Layer 8 of a small transformer language model trained on English Wikipedia (11 layers, counted from 0, width 128).
A neuron's activation on a vector x is SiLU(gate . x) times (in . x), where the dot is the dot product.

Input weights of the MLP neurons that the questions are about. A number n stands for (n - 128) times 0.0023.
n38 gate: 201, 202, 120, 168, 72, 97, 123, 175, 84, 107, 105, 129, 59, 111, 169, 130, 64, 84, 117, 168, 207, 129, 109, 158, 138, 136, 110, 116, 111, 169, 106, 162, 161, 88, 147, 169, 61, 148, 138, 107, 159, 144, 122, 84, 56, 163, 127, 145, 110, 48, 164, 79, 130, 187, 98, 71, 146, 151, 93, 113, 74, 136, 122, 144, 151, 126, 93, 128, 173, 167, 79, 125, 120, 115, 149, 105, 175, 99, 108, 148, 100, 23, 162, 125, 114, 31, 126, 173, 204, 130, 138, 90, 110, 111, 133, 117, 153, 167, 179, 114, 140, 119, 85, 115, 57, 145, 155, 58, 109, 104, 191, 59, 171, 111, 106, 92, 97, 105, 129, 165, 116, 69, 140, 155, 96, 109, 178, 147
n62 gate: 119, 103, 123, 99, 137, 88, 96, 162, 154, 115, 80, 98, 203, 113, 161, 173, 108, 125, 136, 137, 131, 96, 112, 167, 167, 71, 170, 125, 138, 176, 128, 158, 221, 183, 171, 159, 111, 111, 157, 88, 87, 172, 100, 90, 115, 117, 167, 143, 99, 185, 95, 89, 64, 172, 117, 60, 160, 152, 88, 112, 162, 40, 164, 157, 93, 198, 141, 104, 138, 167, 170, 123, 74, 102, 70, 72, 208, 90, 146, 203, 127, 116, 140, 118, 153, 173, 143, 103, 128, 157, 86, 174, 42, 134, 214, 89, 98, 116, 134, 194, 72, 110, 142, 116, 120, 153, 201, 119, 111, 128, 91, 172, 122, 141, 149, 166, 91, 161, 155, 175, 201, 100, 128, 131, 133, 85, 123, 149
n102 gate: 127, 127, 133, 90, 113, 87, 180, 133, 147, 115, 114, 236, 139, 113, 97, 201, 197, 116, 114, 124, 141, 38, 143, 162, 243, 94, 90, 136, 108, 124, 152, 97, 146, 151, 158, 164, 206, 184, 148, 106, 87, 122, 119, 78, 192, 91, 95, 110, 129, 120, 113, 148, 124, 164, 121, 78, 131, 206, 75, 97, 182, 111, 80, 127, 158, 82, 124, 146, 102, 168, 169, 97, 152, 171, 124, 82, 94, 103, 80, 141, 141, 120, 130, 141, 74, 142, 118, 119, 129, 106, 123, 104, 208, 141, 234, 158, 105, 100, 71, 47, 119, 86, 123, 123, 189, 213, 83, 91, 164, 199, 102, 101, 110, 170, 110, 174, 108, 181, 186, 142, 141, 191, 125, 103, 182, 132, 90, 132
n326 gate: 141, 136, 156, 189, 105, 77, 106, 139, 148, 154, 133, 158, 191, 111, 122, 87, 217, 109, 151, 108, 139, 109, 147, 128, 144, 147, 72, 104, 64, 176, 99, 122, 218, 132, 166, 102, 127, 106, 127, 134, 161, 183, 179, 98, 187, 110, 139, 108, 199, 184, 132, 117, 80, 145, 114, 155, 156, 46, 60, 132, 158, 111, 108, 116, 191, 103, 45, 133, 103, 122, 145, 150, 160, 112, 160, 98, 118, 112, 94, 178, 134, 122, 160, 57, 165, 127, 162, 101, 38, 135, 99, 94, 88, 126, 94, 102, 157, 102, 210, 130, 145, 148, 194, 82, 149, 50, 179, 130, 129, 184, 126, 138, 189, 204, 230, 100, 140, 164, 123, 140, 166, 147, 223, 232, 181, 170, 106, 110
n375 gate: 182, 143, 121, 158, 82, 155, 102, 167, 89, 138, 22, 108, 149, 104, 70, 189, 157, 173, 203, 118, 33, 119, 5, 49, 130, 110, 122, 79, 126, 123, 156, 82, 146, 103, 157, 117, 159, 97, 145, 178, 92, 144, 132, 149, 108, 163, 88, 156, 81, 98, 146, 153, 116, 190, 163, 137, 158, 177, 119, 24, 114, 111, 150, 137, 105, 161, 159, 135, 127, 119, 138, 106, 161, 41, 168, 165, 123, 103, 142, 99, 67, 85, 74, 117, 147, 111, 142, 117, 140, 149, 77, 85, 88, 58, 183, 135, 135, 63, 117, 81, 116, 62, 207, 109, 119, 110, 155, 161, 109, 161, 100, 238, 171, 58, 109, 128, 146, 133, 77, 162, 185, 154, 70, 167, 88, 77, 141, 152
n384 gate: 127, 79, 216, 118, 102, 160, 108, 104, 72, 194, 128, 117, 52, 102, 103, 184, 136, 124, 116, 183, 111, 138, 90, 157, 145, 131, 216, 136, 153, 96, 152, 92, 131, 122, 146, 146, 158, 104, 130, 95, 107, 80, 97, 98, 86, 102, 49, 117, 69, 181, 37, 88, 111, 118, 141, 101, 65, 170, 95, 195, 146, 22, 174, 140, 99, 157, 155, 112, 95, 122, 221, 139, 74, 159, 130, 160, 120, 147, 164, 152, 126, 141, 164, 93, 103, 164, 173, 88, 148, 91, 189, 121, 153, 116, 134, 99, 136, 119, 140, 142, 89, 96, 116, 85, 139, 136, 112, 132, 153, 147, 92, 156, 74, 111, 101, 160, 130, 143, 79, 139, 172, 128, 63, 101, 121, 80, 86, 174
n449 gate: 144, 136, 206, 157, 137, 134, 112, 172, 72, 114, 173, 142, 138, 68, 189, 157, 139, 146, 97, 109, 125, 125, 91, 124, 153, 121, 143, 139, 76, 199, 104, 71, 173, 107, 93, 116, 128, 212, 170, 127, 114, 122, 162, 177, 118, 129, 141, 95, 152, 115, 71, 140, 140, 181, 92, 121, 93, 113, 132, 83, 152, 201, 88, 161, 128, 96, 147, 97, 131, 189, 58, 106, 183, 197, 168, 102, 122, 131, 73, 50, 107, 121, 136, 128, 172, 161, 162, 115, 140, 83, 24, 171, 156, 174, 131, 155, 94, 167, 183, 106, 218, 158, 164, 173, 138, 79, 82, 140, 77, 131, 123, 138, 65, 89, 55, 101, 152, 121, 102, 151, 149, 59, 95, 89, 100, 111, 183, 99
n38 in: 177, 22, 160, 116, 194, 83, 90, 72, 130, 177, 166, 115, 132, 121, 53, 117, 96, 89, 63, 171, 219, 106, 94, 94, 183, 196, 81, 155, 142, 185, 172, 117, 138, 109, 171, 124, 157, 146, 110, 62, 78, 135, 98, 177, 94, 119, 102, 88, 125, 135, 150, 113, 103, 168, 140, 129, 98, 96, 144, 155, 100, 144, 141, 91, 156, 151, 142, 104, 165, 98, 179, 132, 80, 162, 116, 154, 142, 183, 182, 180, 101, 141, 133, 209, 84, 182, 140, 68, 102, 131, 130, 136, 130, 161, 164, 84, 86, 59, 127, 169, 179, 101, 125, 129, 134, 103, 107, 120, 125, 127, 148, 115, 132, 117, 146, 168, 121, 141, 179, 151, 44, 130, 81, 169, 161, 116, 87, 130
n62 in: 157, 70, 121, 198, 145, 141, 125, 139, 149, 86, 135, 129, 168, 64, 152, 169, 171, 150, 164, 56, 104, 142, 103, 125, 100, 144, 107, 88, 120, 125, 158, 87, 188, 143, 133, 171, 108, 118, 147, 186, 69, 83, 166, 113, 168, 155, 118, 96, 56, 150, 136, 125, 139, 126, 113, 131, 198, 115, 182, 127, 173, 38, 99, 97, 97, 126, 173, 174, 118, 86, 167, 66, 178, 138, 117, 143, 84, 136, 154, 90, 127, 80, 67, 152, 96, 135, 77, 39, 141, 178, 224, 204, 174, 109, 116, 126, 125, 131, 120, 205, 119, 180, 170, 128, 168, 123, 85, 113, 220, 128, 109, 127, 118, 147, 136, 213, 98, 153, 192, 77, 145, 82, 171, 148, 126, 155, 115, 108
n102 in: 105, 166, 176, 75, 172, 126, 64, 206, 85, 86, 112, 135, 131, 125, 99, 127, 176, 171, 155, 153, 145, 135, 115, 159, 179, 131, 106, 189, 189, 129, 127, 70, 79, 130, 117, 139, 128, 179, 118, 63, 224, 173, 163, 190, 121, 102, 94, 123, 76, 163, 162, 112, 121, 154, 110, 110, 150, 150, 145, 65, 122, 69, 82, 186, 146, 133, 140, 87, 188, 119, 73, 91, 100, 156, 82, 114, 157, 56, 138, 145, 202, 123, 84, 181, 147, 167, 63, 188, 48, 61, 110, 144, 225, 167, 140, 68, 135, 143, 129, 100, 184, 114, 164, 161, 137, 128, 103, 88, 126, 115, 122, 142, 55, 126, 151, 116, 95, 74, 113, 109, 99, 200, 72, 127, 116, 137, 171, 123
n326 in: 112, 118, 135, 187, 152, 114, 151, 183, 118, 156, 92, 138, 119, 156, 68, 172, 135, 135, 185, 105, 87, 167, 113, 114, 125, 109, 95, 71, 163, 60, 141, 126, 152, 121, 131, 161, 176, 24, 143, 143, 178, 174, 116, 132, 187, 126, 126, 113, 120, 131, 150, 163, 118, 114, 130, 77, 99, 161, 142, 166, 120, 113, 55, 119, 174, 132, 99, 110, 177, 137, 105, 152, 137, 221, 69, 67, 192, 74, 116, 49, 147, 121, 39, 137, 155, 151, 107, 147, 136, 84, 93, 211, 180, 160, 85, 150, 139, 107, 105, 134, 130, 146, 95, 89, 87, 114, 179, 139, 111, 135, 138, 104, 145, 34, 228, 144, 124, 97, 144, 112, 180, 102, 90, 110, 119, 133, 119, 137
n375 in: 110, 185, 162, 153, 154, 110, 89, 87, 140, 163, 146, 193, 135, 74, 189, 134, 190, 204, 148, 167, 173, 54, 149, 114, 175, 58, 122, 136, 129, 174, 147, 127, 75, 144, 213, 131, 75, 164, 113, 147, 193, 102, 116, 111, 108, 126, 126, 138, 125, 121, 161, 142, 166, 136, 176, 145, 89, 111, 127, 120, 108, 67, 147, 130, 118, 131, 190, 205, 140, 99, 110, 128, 79, 133, 113, 138, 110, 105, 139, 151, 144, 156, 62, 143, 121, 150, 155, 189, 102, 156, 117, 133, 128, 147, 100, 110, 145, 150, 112, 160, 218, 165, 159, 146, 145, 111, 188, 107, 185, 92, 38, 68, 113, 221, 157, 130, 84, 182, 154, 102, 175, 62, 85, 77, 114, 117, 45, 127
n384 in: 97, 131, 46, 131, 195, 81, 137, 135, 89, 169, 126, 86, 118, 120, 135, 102, 86, 100, 197, 111, 130, 96, 77, 61, 149, 91, 109, 149, 191, 75, 117, 176, 138, 142, 151, 147, 118, 136, 112, 191, 67, 79, 64, 128, 63, 138, 95, 134, 126, 79, 131, 108, 112, 124, 118, 64, 179, 117, 131, 167, 113, 92, 119, 74, 119, 103, 125, 130, 178, 38, 93, 75, 31, 88, 159, 130, 169, 78, 147, 174, 124, 160, 66, 121, 119, 123, 117, 39, 187, 126, 103, 145, 84, 108, 127, 211, 95, 177, 159, 139, 96, 116, 150, 128, 125, 89, 123, 74, 88, 166, 90, 115, 111, 73, 133, 107, 156, 165, 130, 127, 139, 158, 148, 71, 141, 156, 180, 186
n449 in: 91, 198, 182, 118, 142, 151, 113, 130, 142, 186, 113, 182, 90, 92, 123, 118, 132, 78, 183, 129, 160, 77, 69, 53, 96, 94, 92, 133, 117, 129, 137, 124, 66, 117, 72, 133, 155, 122, 112, 172, 137, 205, 123, 178, 135, 99, 165, 126, 96, 117, 157, 115, 121, 121, 135, 121, 149, 154, 176, 101, 132, 176, 40, 176, 141, 109, 62, 109, 150, 190, 100, 108, 140, 139, 179, 109, 190, 98, 128, 136, 83, 155, 134, 120, 81, 239, 97, 79, 159, 133, 149, 56, 114, 184, 113, 177, 155, 155, 117, 117, 79, 98, 188, 22, 195, 133, 115, 88, 188, 128, 143, 113, 69, 88, 183, 121, 109, 126, 158, 204, 96, 148, 157, 135, 78, 186, 76, 63

Each question shows a token from some text and the vector x that enters the MLP there. A number n stands for (n - 128) times 0.036.

"iter": 89, 183, 131, 84, 102, 195, 163, 109, 149, 150, 116, 141, 114, 119, 146, 169, 141, 103, 121, 185, 115, 151, 116, 71, 161, 129, 130, 128, 110, 143, 82, 142, 89, 140, 102, 93, 125, 112, 117, 106, 154, 146, 174, 119, 182, 81, 105, 129, 89, 177, 143, 115, 131, 131, 89, 110, 114, 82, 132, 131, 147, 141, 190, 110, 198, 136, 97, 124, 158, 141, 132, 86, 168, 85, 169, 155, 104, 117, 101, 95, 108, 104, 157, 110, 154, 57, 147, 119, 180, 105, 93, 151, 107, 110, 116, 115, 125, 160, 122, 124, 103, 140, 79, 175, 114, 150, 130, 154, 133, 69, 156, 131, 102, 116, 118, 158, 146, 129, 140, 115, 156, 173, 131, 108, 121, 149, 149, 131
Which of these neurons fires most? n62

"007": 127, 169, 127, 175, 96, 118, 94, 89, 122, 142, 131, 153, 111, 154, 105, 124, 118, 147, 151, 139, 140, 115, 70, 136, 152, 136, 123, 116, 166, 138, 125, 107, 143, 134, 153, 117, 135, 154, 120, 179, 201, 101, 132, 102, 117, 171, 124, 94, 103, 129, 113, 137, 102, 70, 130, 100, 122, 118, 173, 169, 138, 107, 113, 146, 148, 174, 156, 160, 116, 133, 164, 99, 115, 83, 121, 96, 84, 73, 131, 129, 106, 184, 144, 190, 123, 125, 138, 172, 108, 189, 122, 126, 145, 106, 181, 125, 128, 118, 118, 83, 114, 111, 109, 174, 126, 165, 140, 87, 83, 100, 142, 116, 135, 61, 121, 108, 112, 107, 148, 127, 107, 140, 125, 99, 121, 88, 131, 113
The most active neuron and its activation: n375, at about 1.1

" Camp": 104, 113, 87, 135, 91, 111, 170, 140, 142, 114, 146, 192, 126, 144, 148, 148, 168, 138, 150, 150, 138, 121, 117, 93, 108, 181, 123, 98, 123, 158, 115, 129, 104, 122, 143, 145, 140, 109, 50, 125, 106, 85, 137, 114, 173, 191, 84, 125, 125, 144, 137, 133, 121, 83, 136, 85, 78, 110, 93, 108, 109, 169, 108, 113, 100, 90, 117, 116, 115, 133, 134, 118, 186, 138, 121, 138, 100, 96, 135, 109, 124, 170, 90, 168, 102, 133, 115, 134, 134, 102, 134, 132, 112, 103, 185, 134, 150, 209, 128, 132, 136, 130, 132, 134, 188, 97, 174, 150, 119, 82, 172, 110, 119, 100, 115, 148, 181, 122, 117, 113, 145, 94, 109, 132, 125, 126, 147, 136
Which of these neurons fires most? n38

", ": 133, 178, 146, 120, 109, 115, 98, 121, 162, 120, 159, 147, 132, 135, 162, 115, 177, 149, 124, 67, 128, 90, 84, 89, 169, 150, 145, 87, 110, 110, 156, 119, 99, 161, 154, 133, 115, 179, 105, 140, 181, 164, 133, 161, 92, 109, 101, 117, 115, 100, 124, 122, 148, 160, 134, 114, 122, 141, 96, 119, 148, 134, 96, 139, 132, 121, 115, 127, 120, 111, 153, 95, 178, 89, 137, 129, 101, 79, 117, 121, 140, 136, 136, 196, 208, 89, 116, 115, 35, 158, 102, 94, 95, 146, 129, 163, 115, 137, 154, 149, 135, 143, 180, 120, 71, 141, 125, 146, 151, 120, 147, 150, 115, 65, 119, 149, 141, 133, 161, 141, 134, 81, 92, 101, 115, 115, 126, 150
Which of these neurons fires most? n375

"verage": 146, 152, 154, 125, 154, 115, 164, 90, 104, 110, 150, 161, 137, 102, 134, 177, 86, 142, 103, 152, 63, 106, 108, 113, 110, 136, 135, 144, 173, 121, 157, 120, 76, 132, 89, 72, 147, 153, 108, 125, 90, 183, 108, 122, 142, 117, 178, 127, 148, 140, 94, 158, 88, 95, 116, 87, 162, 185, 143, 83, 163, 100, 123, 66, 174, 118, 182, 108, 178, 136, 111, 140, 110, 89, 156, 138, 159, 129, 173, 121, 116, 88, 117, 127, 148, 123, 87, 103, 65, 169, 127, 94, 145, 145, 114, 142, 156, 128, 128, 153, 121, 105, 136, 139, 156, 148, 121, 139, 91, 129, 167, 122, 181, 117, 112, 95, 170, 144, 150, 125, 140, 102, 144, 102, 97, 94, 133, 133
Which of these neurons fires most? n449

" time": 132, 142, 143, 76, 147, 137, 129, 106, 152, 115, 151, 196, 131, 88, 113, 100, 129, 96, 116, 123, 172, 106, 127, 108, 173, 85, 103, 131, 161, 117, 100, 140, 120, 140, 109, 135, 143, 207, 146, 83, 146, 152, 121, 144, 131, 121, 113, 122, 110, 119, 113, 191, 164, 126, 58, 133, 150, 137, 100, 96, 145, 109, 118, 110, 127, 150, 116, 137, 103, 77, 132, 71, 120, 110, 105, 128, 96, 78, 118, 125, 138, 134, 132, 192, 116, 112, 119, 137, 94, 123, 107, 123, 136, 106, 95, 126, 165, 153, 172, 102, 118, 138, 121, 197, 155, 117, 159, 139, 133, 137, 137, 151, 159, 100, 153, 151, 163, 111, 138, 109, 145, 91, 141, 108, 125, 93, 143, 155
The most active neuron and its activation: n102, at about 3.3

"al": 142, 34, 97, 115, 139, 125, 108, 115, 101, 132, 121, 154, 187, 138, 112, 111, 119, 118, 118, 178, 174, 121, 130, 120, 92, 129, 91, 143, 118, 157, 150, 187, 158, 126, 148, 88, 170, 93, 129, 130, 161, 84, 182, 106, 98, 117, 105, 152, 111, 164, 101, 168, 117, 109, 150, 113, 145, 123, 96, 140, 169, 134, 140, 111, 138, 146, 61, 113, 79, 125, 132, 112, 126, 101, 93, 127, 177, 129, 120, 115, 63, 106, 79, 138, 148, 94, 151, 169, 161, 131, 86, 125, 148, 138, 103, 89, 140, 174, 116, 196, 116, 157, 170, 121, 132, 113, 190, 147, 116, 114, 111, 120, 118, 150, 130, 163, 162, 153, 160, 75, 94, 127, 122, 153, 124, 114, 112, 97
Which of these neurons fires most? n326

" at the": 107, 155, 118, 129, 135, 111, 119, 115, 141, 125, 172, 211, 111, 88, 101, 127, 116, 125, 147, 143, 115, 132, 169, 128, 194, 158, 131, 136, 154, 115, 166, 137, 113, 146, 121, 119, 136, 107, 129, 137, 106, 132, 101, 110, 141, 165, 133, 123, 89, 138, 107, 205, 97, 95, 99, 114, 112, 99, 82, 101, 142, 121, 138, 133, 155, 122, 106, 138, 154, 120, 125, 126, 159, 83, 122, 110, 122, 117, 118, 156, 115, 133, 160, 150, 151, 150, 96, 154, 59, 137, 129, 129, 135, 183, 86, 136, 153, 149, 83, 123, 124, 125, 57, 152, 86, 124, 97, 138, 144, 142, 144, 142, 124, 117, 135, 96, 154, 115, 138, 190, 98, 66, 97, 148, 112, 97, 133, 148
Which three neurons fire most, strongest first? n102, n62, n384

" included": 134, 140, 142, 147, 126, 99, 134, 96, 119, 120, 141, 237, 139, 65, 123, 79, 125, 147, 86, 132, 134, 112, 142, 98, 152, 90, 117, 133, 128, 117, 125, 136, 136, 142, 137, 165, 146, 157, 164, 89, 129, 131, 143, 118, 115, 119, 143, 117, 112, 116, 173, 165, 114, 131, 101, 181, 141, 132, 124, 106, 103, 95, 157, 136, 144, 149, 175, 96, 86, 104, 145, 95, 124, 94, 88, 118, 119, 108, 153, 159, 120, 116, 172, 153, 91, 143, 143, 126, 73, 165, 141, 91, 93, 145, 119, 119, 123, 195, 148, 94, 143, 131, 111, 167, 124, 177, 130, 105, 141, 116, 136, 149, 127, 113, 87, 115, 149, 104, 96, 86, 127, 136, 132, 128, 107, 102, 145, 142
Which three neurons fire most, strongest first? n102, n326, n38

"−": 120, 162, 174, 143, 133, 146, 74, 142, 92, 103, 148, 129, 130, 127, 110, 138, 138, 143, 106, 125, 155, 155, 106, 140, 173, 142, 159, 117, 154, 105, 134, 98, 139, 102, 105, 147, 113, 143, 172, 159, 110, 133, 205, 151, 93, 113, 171, 80, 161, 113, 108, 107, 124, 101, 118, 56, 102, 189, 153, 145, 133, 137, 128, 128, 136, 172, 179, 187, 81, 95, 159, 151, 100, 85, 128, 66, 140, 87, 129, 116, 83, 148, 130, 120, 179, 160, 128, 111, 106, 139, 153, 63, 145, 135, 144, 121, 122, 149, 186, 113, 103, 89, 141, 173, 134, 148, 122, 128, 124, 124, 112, 126, 123, 139, 71, 110, 72, 109, 100, 157, 117, 110, 130, 75, 110, 143, 101, 118
Which two neurons fire most, strongest first? n449, n326

" (": 123, 78, 120, 110, 156, 121, 108, 159, 124, 96, 115, 154, 162, 170, 122, 129, 113, 118, 129, 144, 90, 127, 108, 99, 103, 131, 107, 95, 101, 98, 163, 136, 151, 127, 147, 111, 133, 136, 139, 180, 151, 143, 135, 127, 141, 173, 94, 88, 90, 169, 135, 147, 87, 154, 173, 100, 126, 137, 155, 153, 57, 152, 166, 134, 130, 179, 159, 90, 119, 147, 133, 116, 133, 91, 142, 130, 88, 62, 177, 138, 93, 174, 144, 127, 122, 79, 103, 164, 80, 126, 130, 97, 111, 129, 134, 92, 75, 155, 129, 143, 129, 198, 99, 160, 129, 111, 138, 94, 173, 170, 150, 128, 114, 132, 140, 122, 129, 147, 159, 107, 68, 119, 122, 103, 110, 134, 125, 110
Which two neurons fire most, strongest first? n449, n62

".": 119, 138, 134, 107, 95, 115, 99, 162, 115, 110, 141, 157, 109, 74, 115, 81, 144, 161, 101, 84, 61, 125, 165, 116, 139, 106, 129, 148, 129, 111, 159, 93, 112, 126, 138, 106, 152, 157, 115, 155, 153, 124, 134, 160, 96, 88, 127, 150, 116, 116, 181, 135, 122, 94, 110, 123, 135, 132, 99, 138, 103, 93, 168, 99, 145, 154, 152, 170, 105, 113, 157, 135, 116, 110, 168, 161, 174, 87, 159, 116, 91, 171, 137, 117, 179, 152, 128, 147, 128, 144, 131, 77, 72, 132, 114, 136, 121, 124, 182, 124, 166, 91, 114, 101, 148, 163, 130, 168, 74, 125, 125, 130, 138, 160, 99, 104, 177, 114, 111, 159, 169, 129, 140, 100, 174, 121, 62, 123
Which of these neurons fires most? n375

" Indian": 115, 159, 154, 139, 191, 119, 113, 135, 107, 124, 183, 136, 93, 143, 97, 179, 128, 141, 73, 124, 169, 159, 91, 92, 79, 118, 75, 56, 140, 96, 120, 71, 136, 159, 129, 114, 102, 140, 140, 116, 142, 137, 144, 135, 138, 85, 95, 153, 135, 140, 133, 131, 107, 125, 115, 83, 144, 147, 104, 198, 109, 108, 60, 138, 171, 118, 134, 147, 116, 125, 136, 148, 158, 129, 127, 154, 127, 102, 148, 136, 106, 122, 127, 183, 142, 103, 134, 147, 117, 185, 193, 142, 141, 177, 129, 132, 150, 127, 83, 143, 149, 139, 107, 171, 135, 164, 107, 96, 94, 170, 103, 147, 102, 169, 144, 144, 102, 115, 114, 101, 103, 75, 98, 142, 71, 93, 138, 81
Which three neurons fire most, strongest first? n102, n38, n449

" Record": 144, 115, 176, 87, 154, 114, 122, 101, 136, 93, 137, 166, 98, 128, 125, 170, 127, 141, 119, 124, 83, 99, 58, 67, 114, 110, 170, 97, 156, 146, 177, 104, 165, 154, 123, 118, 119, 129, 155, 123, 120, 137, 122, 143, 148, 92, 98, 123, 107, 173, 46, 165, 95, 116, 123, 148, 141, 137, 93, 114, 94, 106, 72, 116, 157, 151, 179, 105, 110, 121, 138, 156, 129, 130, 129, 146, 180, 174, 138, 122, 97, 145, 124, 110, 214, 111, 88, 161, 95, 143, 168, 79, 154, 120, 109, 153, 146, 105, 162, 104, 79, 134, 162, 144, 142, 151, 138, 119, 157, 131, 117, 140, 185, 121, 87, 136, 128, 142, 115, 121, 116, 98, 150, 112, 92, 94, 97, 163
Which of these neurons fires most? n62

"imate": 118, 114, 113, 116, 145, 168, 109, 97, 144, 87, 130, 192, 85, 100, 158, 151, 94, 130, 135, 165, 190, 101, 157, 128, 137, 181, 145, 103, 190, 175, 124, 117, 146, 159, 108, 111, 142, 163, 120, 117, 114, 163, 130, 123, 104, 65, 97, 80, 112, 91, 113, 146, 162, 114, 113, 93, 109, 75, 149, 149, 131, 94, 130, 117, 106, 125, 122, 129, 127, 157, 123, 143, 133, 98, 197, 108, 129, 91, 143, 140, 147, 172, 115, 163, 118, 94, 149, 99, 118, 103, 92, 118, 96, 139, 89, 153, 144, 136, 147, 139, 79, 84, 108, 180, 125, 125, 150, 72, 133, 148, 112, 166, 139, 119, 140, 165, 159, 117, 118, 137, 110, 144, 111, 97, 164, 154, 144, 92
The most active neuron and its activation: n384, at about 0.48

"ö": 128, 153, 150, 123, 147, 120, 111, 168, 143, 153, 101, 123, 87, 126, 115, 108, 69, 104, 130, 137, 154, 144, 116, 139, 133, 164, 112, 104, 139, 197, 144, 148, 175, 85, 102, 104, 89, 113, 83, 112, 115, 155, 125, 82, 126, 181, 97, 93, 118, 130, 144, 117, 84, 95, 86, 154, 117, 141, 152, 155, 138, 170, 122, 167, 123, 108, 105, 136, 140, 113, 75, 148, 100, 96, 128, 127, 169, 132, 98, 118, 90, 120, 104, 159, 155, 102, 122, 95, 116, 82, 158, 141, 153, 143, 181, 74, 124, 156, 131, 175, 148, 102, 110, 140, 123, 146, 158, 151, 151, 125, 89, 185, 128, 110, 91, 110, 101, 169, 152, 86, 139, 130, 238, 138, 127, 155, 80, 126
The most active neuron and its activation: n38, at about 1.5

"2": 135, 203, 121, 157, 107, 120, 76, 99, 139, 156, 168, 109, 152, 148, 135, 119, 134, 86, 109, 119, 156, 150, 111, 157, 162, 92, 66, 109, 142, 111, 144, 119, 159, 106, 112, 135, 145, 165, 175, 168, 138, 126, 153, 121, 85, 159, 140, 90, 138, 162, 95, 130, 96, 129, 117, 118, 139, 115, 177, 132, 127, 132, 119, 156, 109, 174, 133, 114, 146, 131, 152, 122, 153, 101, 103, 91, 123, 63, 158, 121, 73, 191, 185, 106, 111, 100, 116, 145, 108, 113, 143, 78, 165, 87, 154, 89, 161, 116, 111, 119, 92, 126, 144, 160, 105, 165, 147, 103, 71, 87, 145, 144, 155, 73, 127, 137, 124, 136, 143, 142, 107, 98, 144, 123, 132, 142, 115, 99
The most active neuron and its activation: n384, at about 0.11

"re": 144, 88, 58, 78, 107, 92, 89, 137, 161, 107, 139, 116, 82, 136, 131, 124, 146, 113, 116, 136, 87, 139, 149, 115, 160, 116, 150, 108, 143, 200, 134, 202, 131, 137, 92, 72, 126, 92, 124, 154, 163, 99, 170, 140, 157, 106, 106, 149, 155, 152, 144, 114, 120, 139, 136, 153, 134, 119, 135, 129, 109, 116, 171, 117, 130, 119, 94, 80, 124, 170, 100, 78, 189, 131, 117, 119, 141, 129, 127, 87, 120, 113, 121, 140, 122, 90, 117, 93, 147, 124, 41, 178, 162, 106, 135, 90, 153, 150, 165, 128, 92, 165, 144, 130, 107, 122, 150, 160, 142, 83, 113, 163, 141, 128, 157, 118, 204, 121, 147, 165, 147, 109, 87, 90, 129, 188, 128, 168
Which of these neurons fires most? n326

"pp": 130, 185, 94, 128, 163, 139, 139, 118, 107, 154, 55, 125, 102, 158, 129, 129, 159, 105, 150, 127, 185, 124, 169, 123, 109, 203, 108, 90, 134, 159, 124, 156, 121, 90, 125, 129, 76, 102, 127, 96, 111, 75, 178, 78, 114, 128, 106, 121, 91, 106, 154, 119, 122, 137, 143, 123, 81, 167, 104, 142, 138, 193, 145, 139, 129, 158, 118, 99, 127, 128, 100, 145, 121, 143, 140, 107, 153, 127, 114, 117, 116, 141, 107, 147, 106, 149, 130, 134, 113, 137, 132, 118, 151, 151, 206, 79, 166, 165, 105, 146, 124, 124, 139, 169, 157, 124, 153, 81, 117, 109, 121, 179, 107, 77, 57, 186, 99, 142, 150, 93, 97, 89, 179, 136, 142, 142, 95, 85
Which of these neurons fires most? n38

" first": 121, 182, 141, 84, 129, 127, 88, 101, 145, 131, 162, 162, 100, 79, 135, 116, 81, 69, 132, 121, 155, 148, 114, 161, 119, 151, 99, 99, 152, 145, 100, 104, 98, 146, 103, 75, 178, 148, 147, 93, 139, 159, 130, 29, 138, 122, 108, 163, 131, 153, 121, 154, 73, 150, 122, 114, 135, 105, 106, 91, 197, 104, 156, 107, 167, 139, 158, 172, 119, 87, 146, 117, 143, 94, 102, 155, 147, 137, 130, 162, 114, 150, 153, 136, 87, 135, 95, 140, 98, 163, 109, 133, 138, 160, 138, 166, 171, 112, 133, 88, 97, 110, 82, 164, 94, 169, 162, 129, 125, 142, 170, 127, 146, 100, 149, 85, 119, 152, 119, 132, 89, 118, 163, 143, 107, 117, 129, 139
The most active neuron and its activation: n38, at about 0.31

" acc": 115, 120, 164, 141, 100, 119, 157, 114, 126, 130, 165, 164, 145, 80, 77, 143, 163, 129, 102, 131, 137, 167, 142, 132, 148, 74, 133, 92, 144, 144, 93, 134, 125, 212, 137, 90, 144, 126, 141, 143, 151, 100, 103, 118, 142, 142, 139, 122, 156, 122, 63, 123, 127, 128, 106, 147, 116, 86, 125, 121, 106, 140, 147, 95, 123, 145, 140, 51, 131, 140, 108, 129, 150, 171, 141, 83, 159, 94, 124, 96, 144, 173, 131, 186, 167, 139, 60, 109, 81, 161, 121, 118, 121, 121, 93, 134, 129, 185, 93, 144, 149, 136, 152, 124, 135, 101, 164, 120, 129, 94, 137, 126, 149, 159, 70, 86, 117, 110, 121, 100, 130, 128, 77, 195, 117, 166, 124, 186
Which of these neurons fires most? n326

"l": 123, 139, 86, 96, 109, 120, 112, 113, 117, 131, 111, 219, 130, 158, 161, 130, 132, 127, 126, 162, 183, 120, 137, 102, 121, 197, 133, 107, 81, 106, 132, 196, 127, 87, 115, 116, 129, 121, 89, 69, 81, 112, 130, 127, 152, 131, 131, 147, 82, 128, 148, 125, 171, 114, 114, 88, 113, 171, 142, 134, 173, 121, 119, 132, 139, 145, 93, 86, 114, 157, 109, 117, 151, 109, 109, 95, 148, 149, 89, 122, 111, 104, 136, 147, 77, 98, 146, 157, 123, 153, 128, 100, 138, 136, 165, 85, 133, 203, 95, 101, 141, 131, 121, 112, 137, 155, 152, 147, 139, 98, 166, 151, 79, 134, 169, 182, 133, 160, 138, 175, 92, 116, 112, 100, 127, 108, 126, 113
Which of these neurons fires most? n38

" | ": 132, 136, 149, 98, 110, 184, 95, 111, 128, 105, 98, 125, 113, 122, 121, 105, 117, 160, 98, 144, 108, 92, 125, 102, 129, 128, 160, 100, 100, 105, 158, 138, 127, 130, 113, 162, 186, 188, 126, 151, 147, 145, 130, 157, 87, 101, 165, 114, 109, 110, 211, 101, 144, 150, 123, 135, 152, 105, 95, 124, 105, 135, 138, 93, 123, 137, 156, 142, 119, 99, 138, 151, 122, 139, 97, 132, 120, 125, 102, 162, 131, 230, 90, 88, 174, 147, 121, 120, 129, 184, 127, 123, 106, 128, 134, 128, 78, 173, 158, 129, 113, 82, 118, 81, 126, 147, 129, 129, 126, 141, 103, 94, 69, 125, 117, 63, 110, 150, 154, 114, 173, 144, 172, 112, 182, 117, 133, 87
Which two neurons fire most, strongest first? n38, n326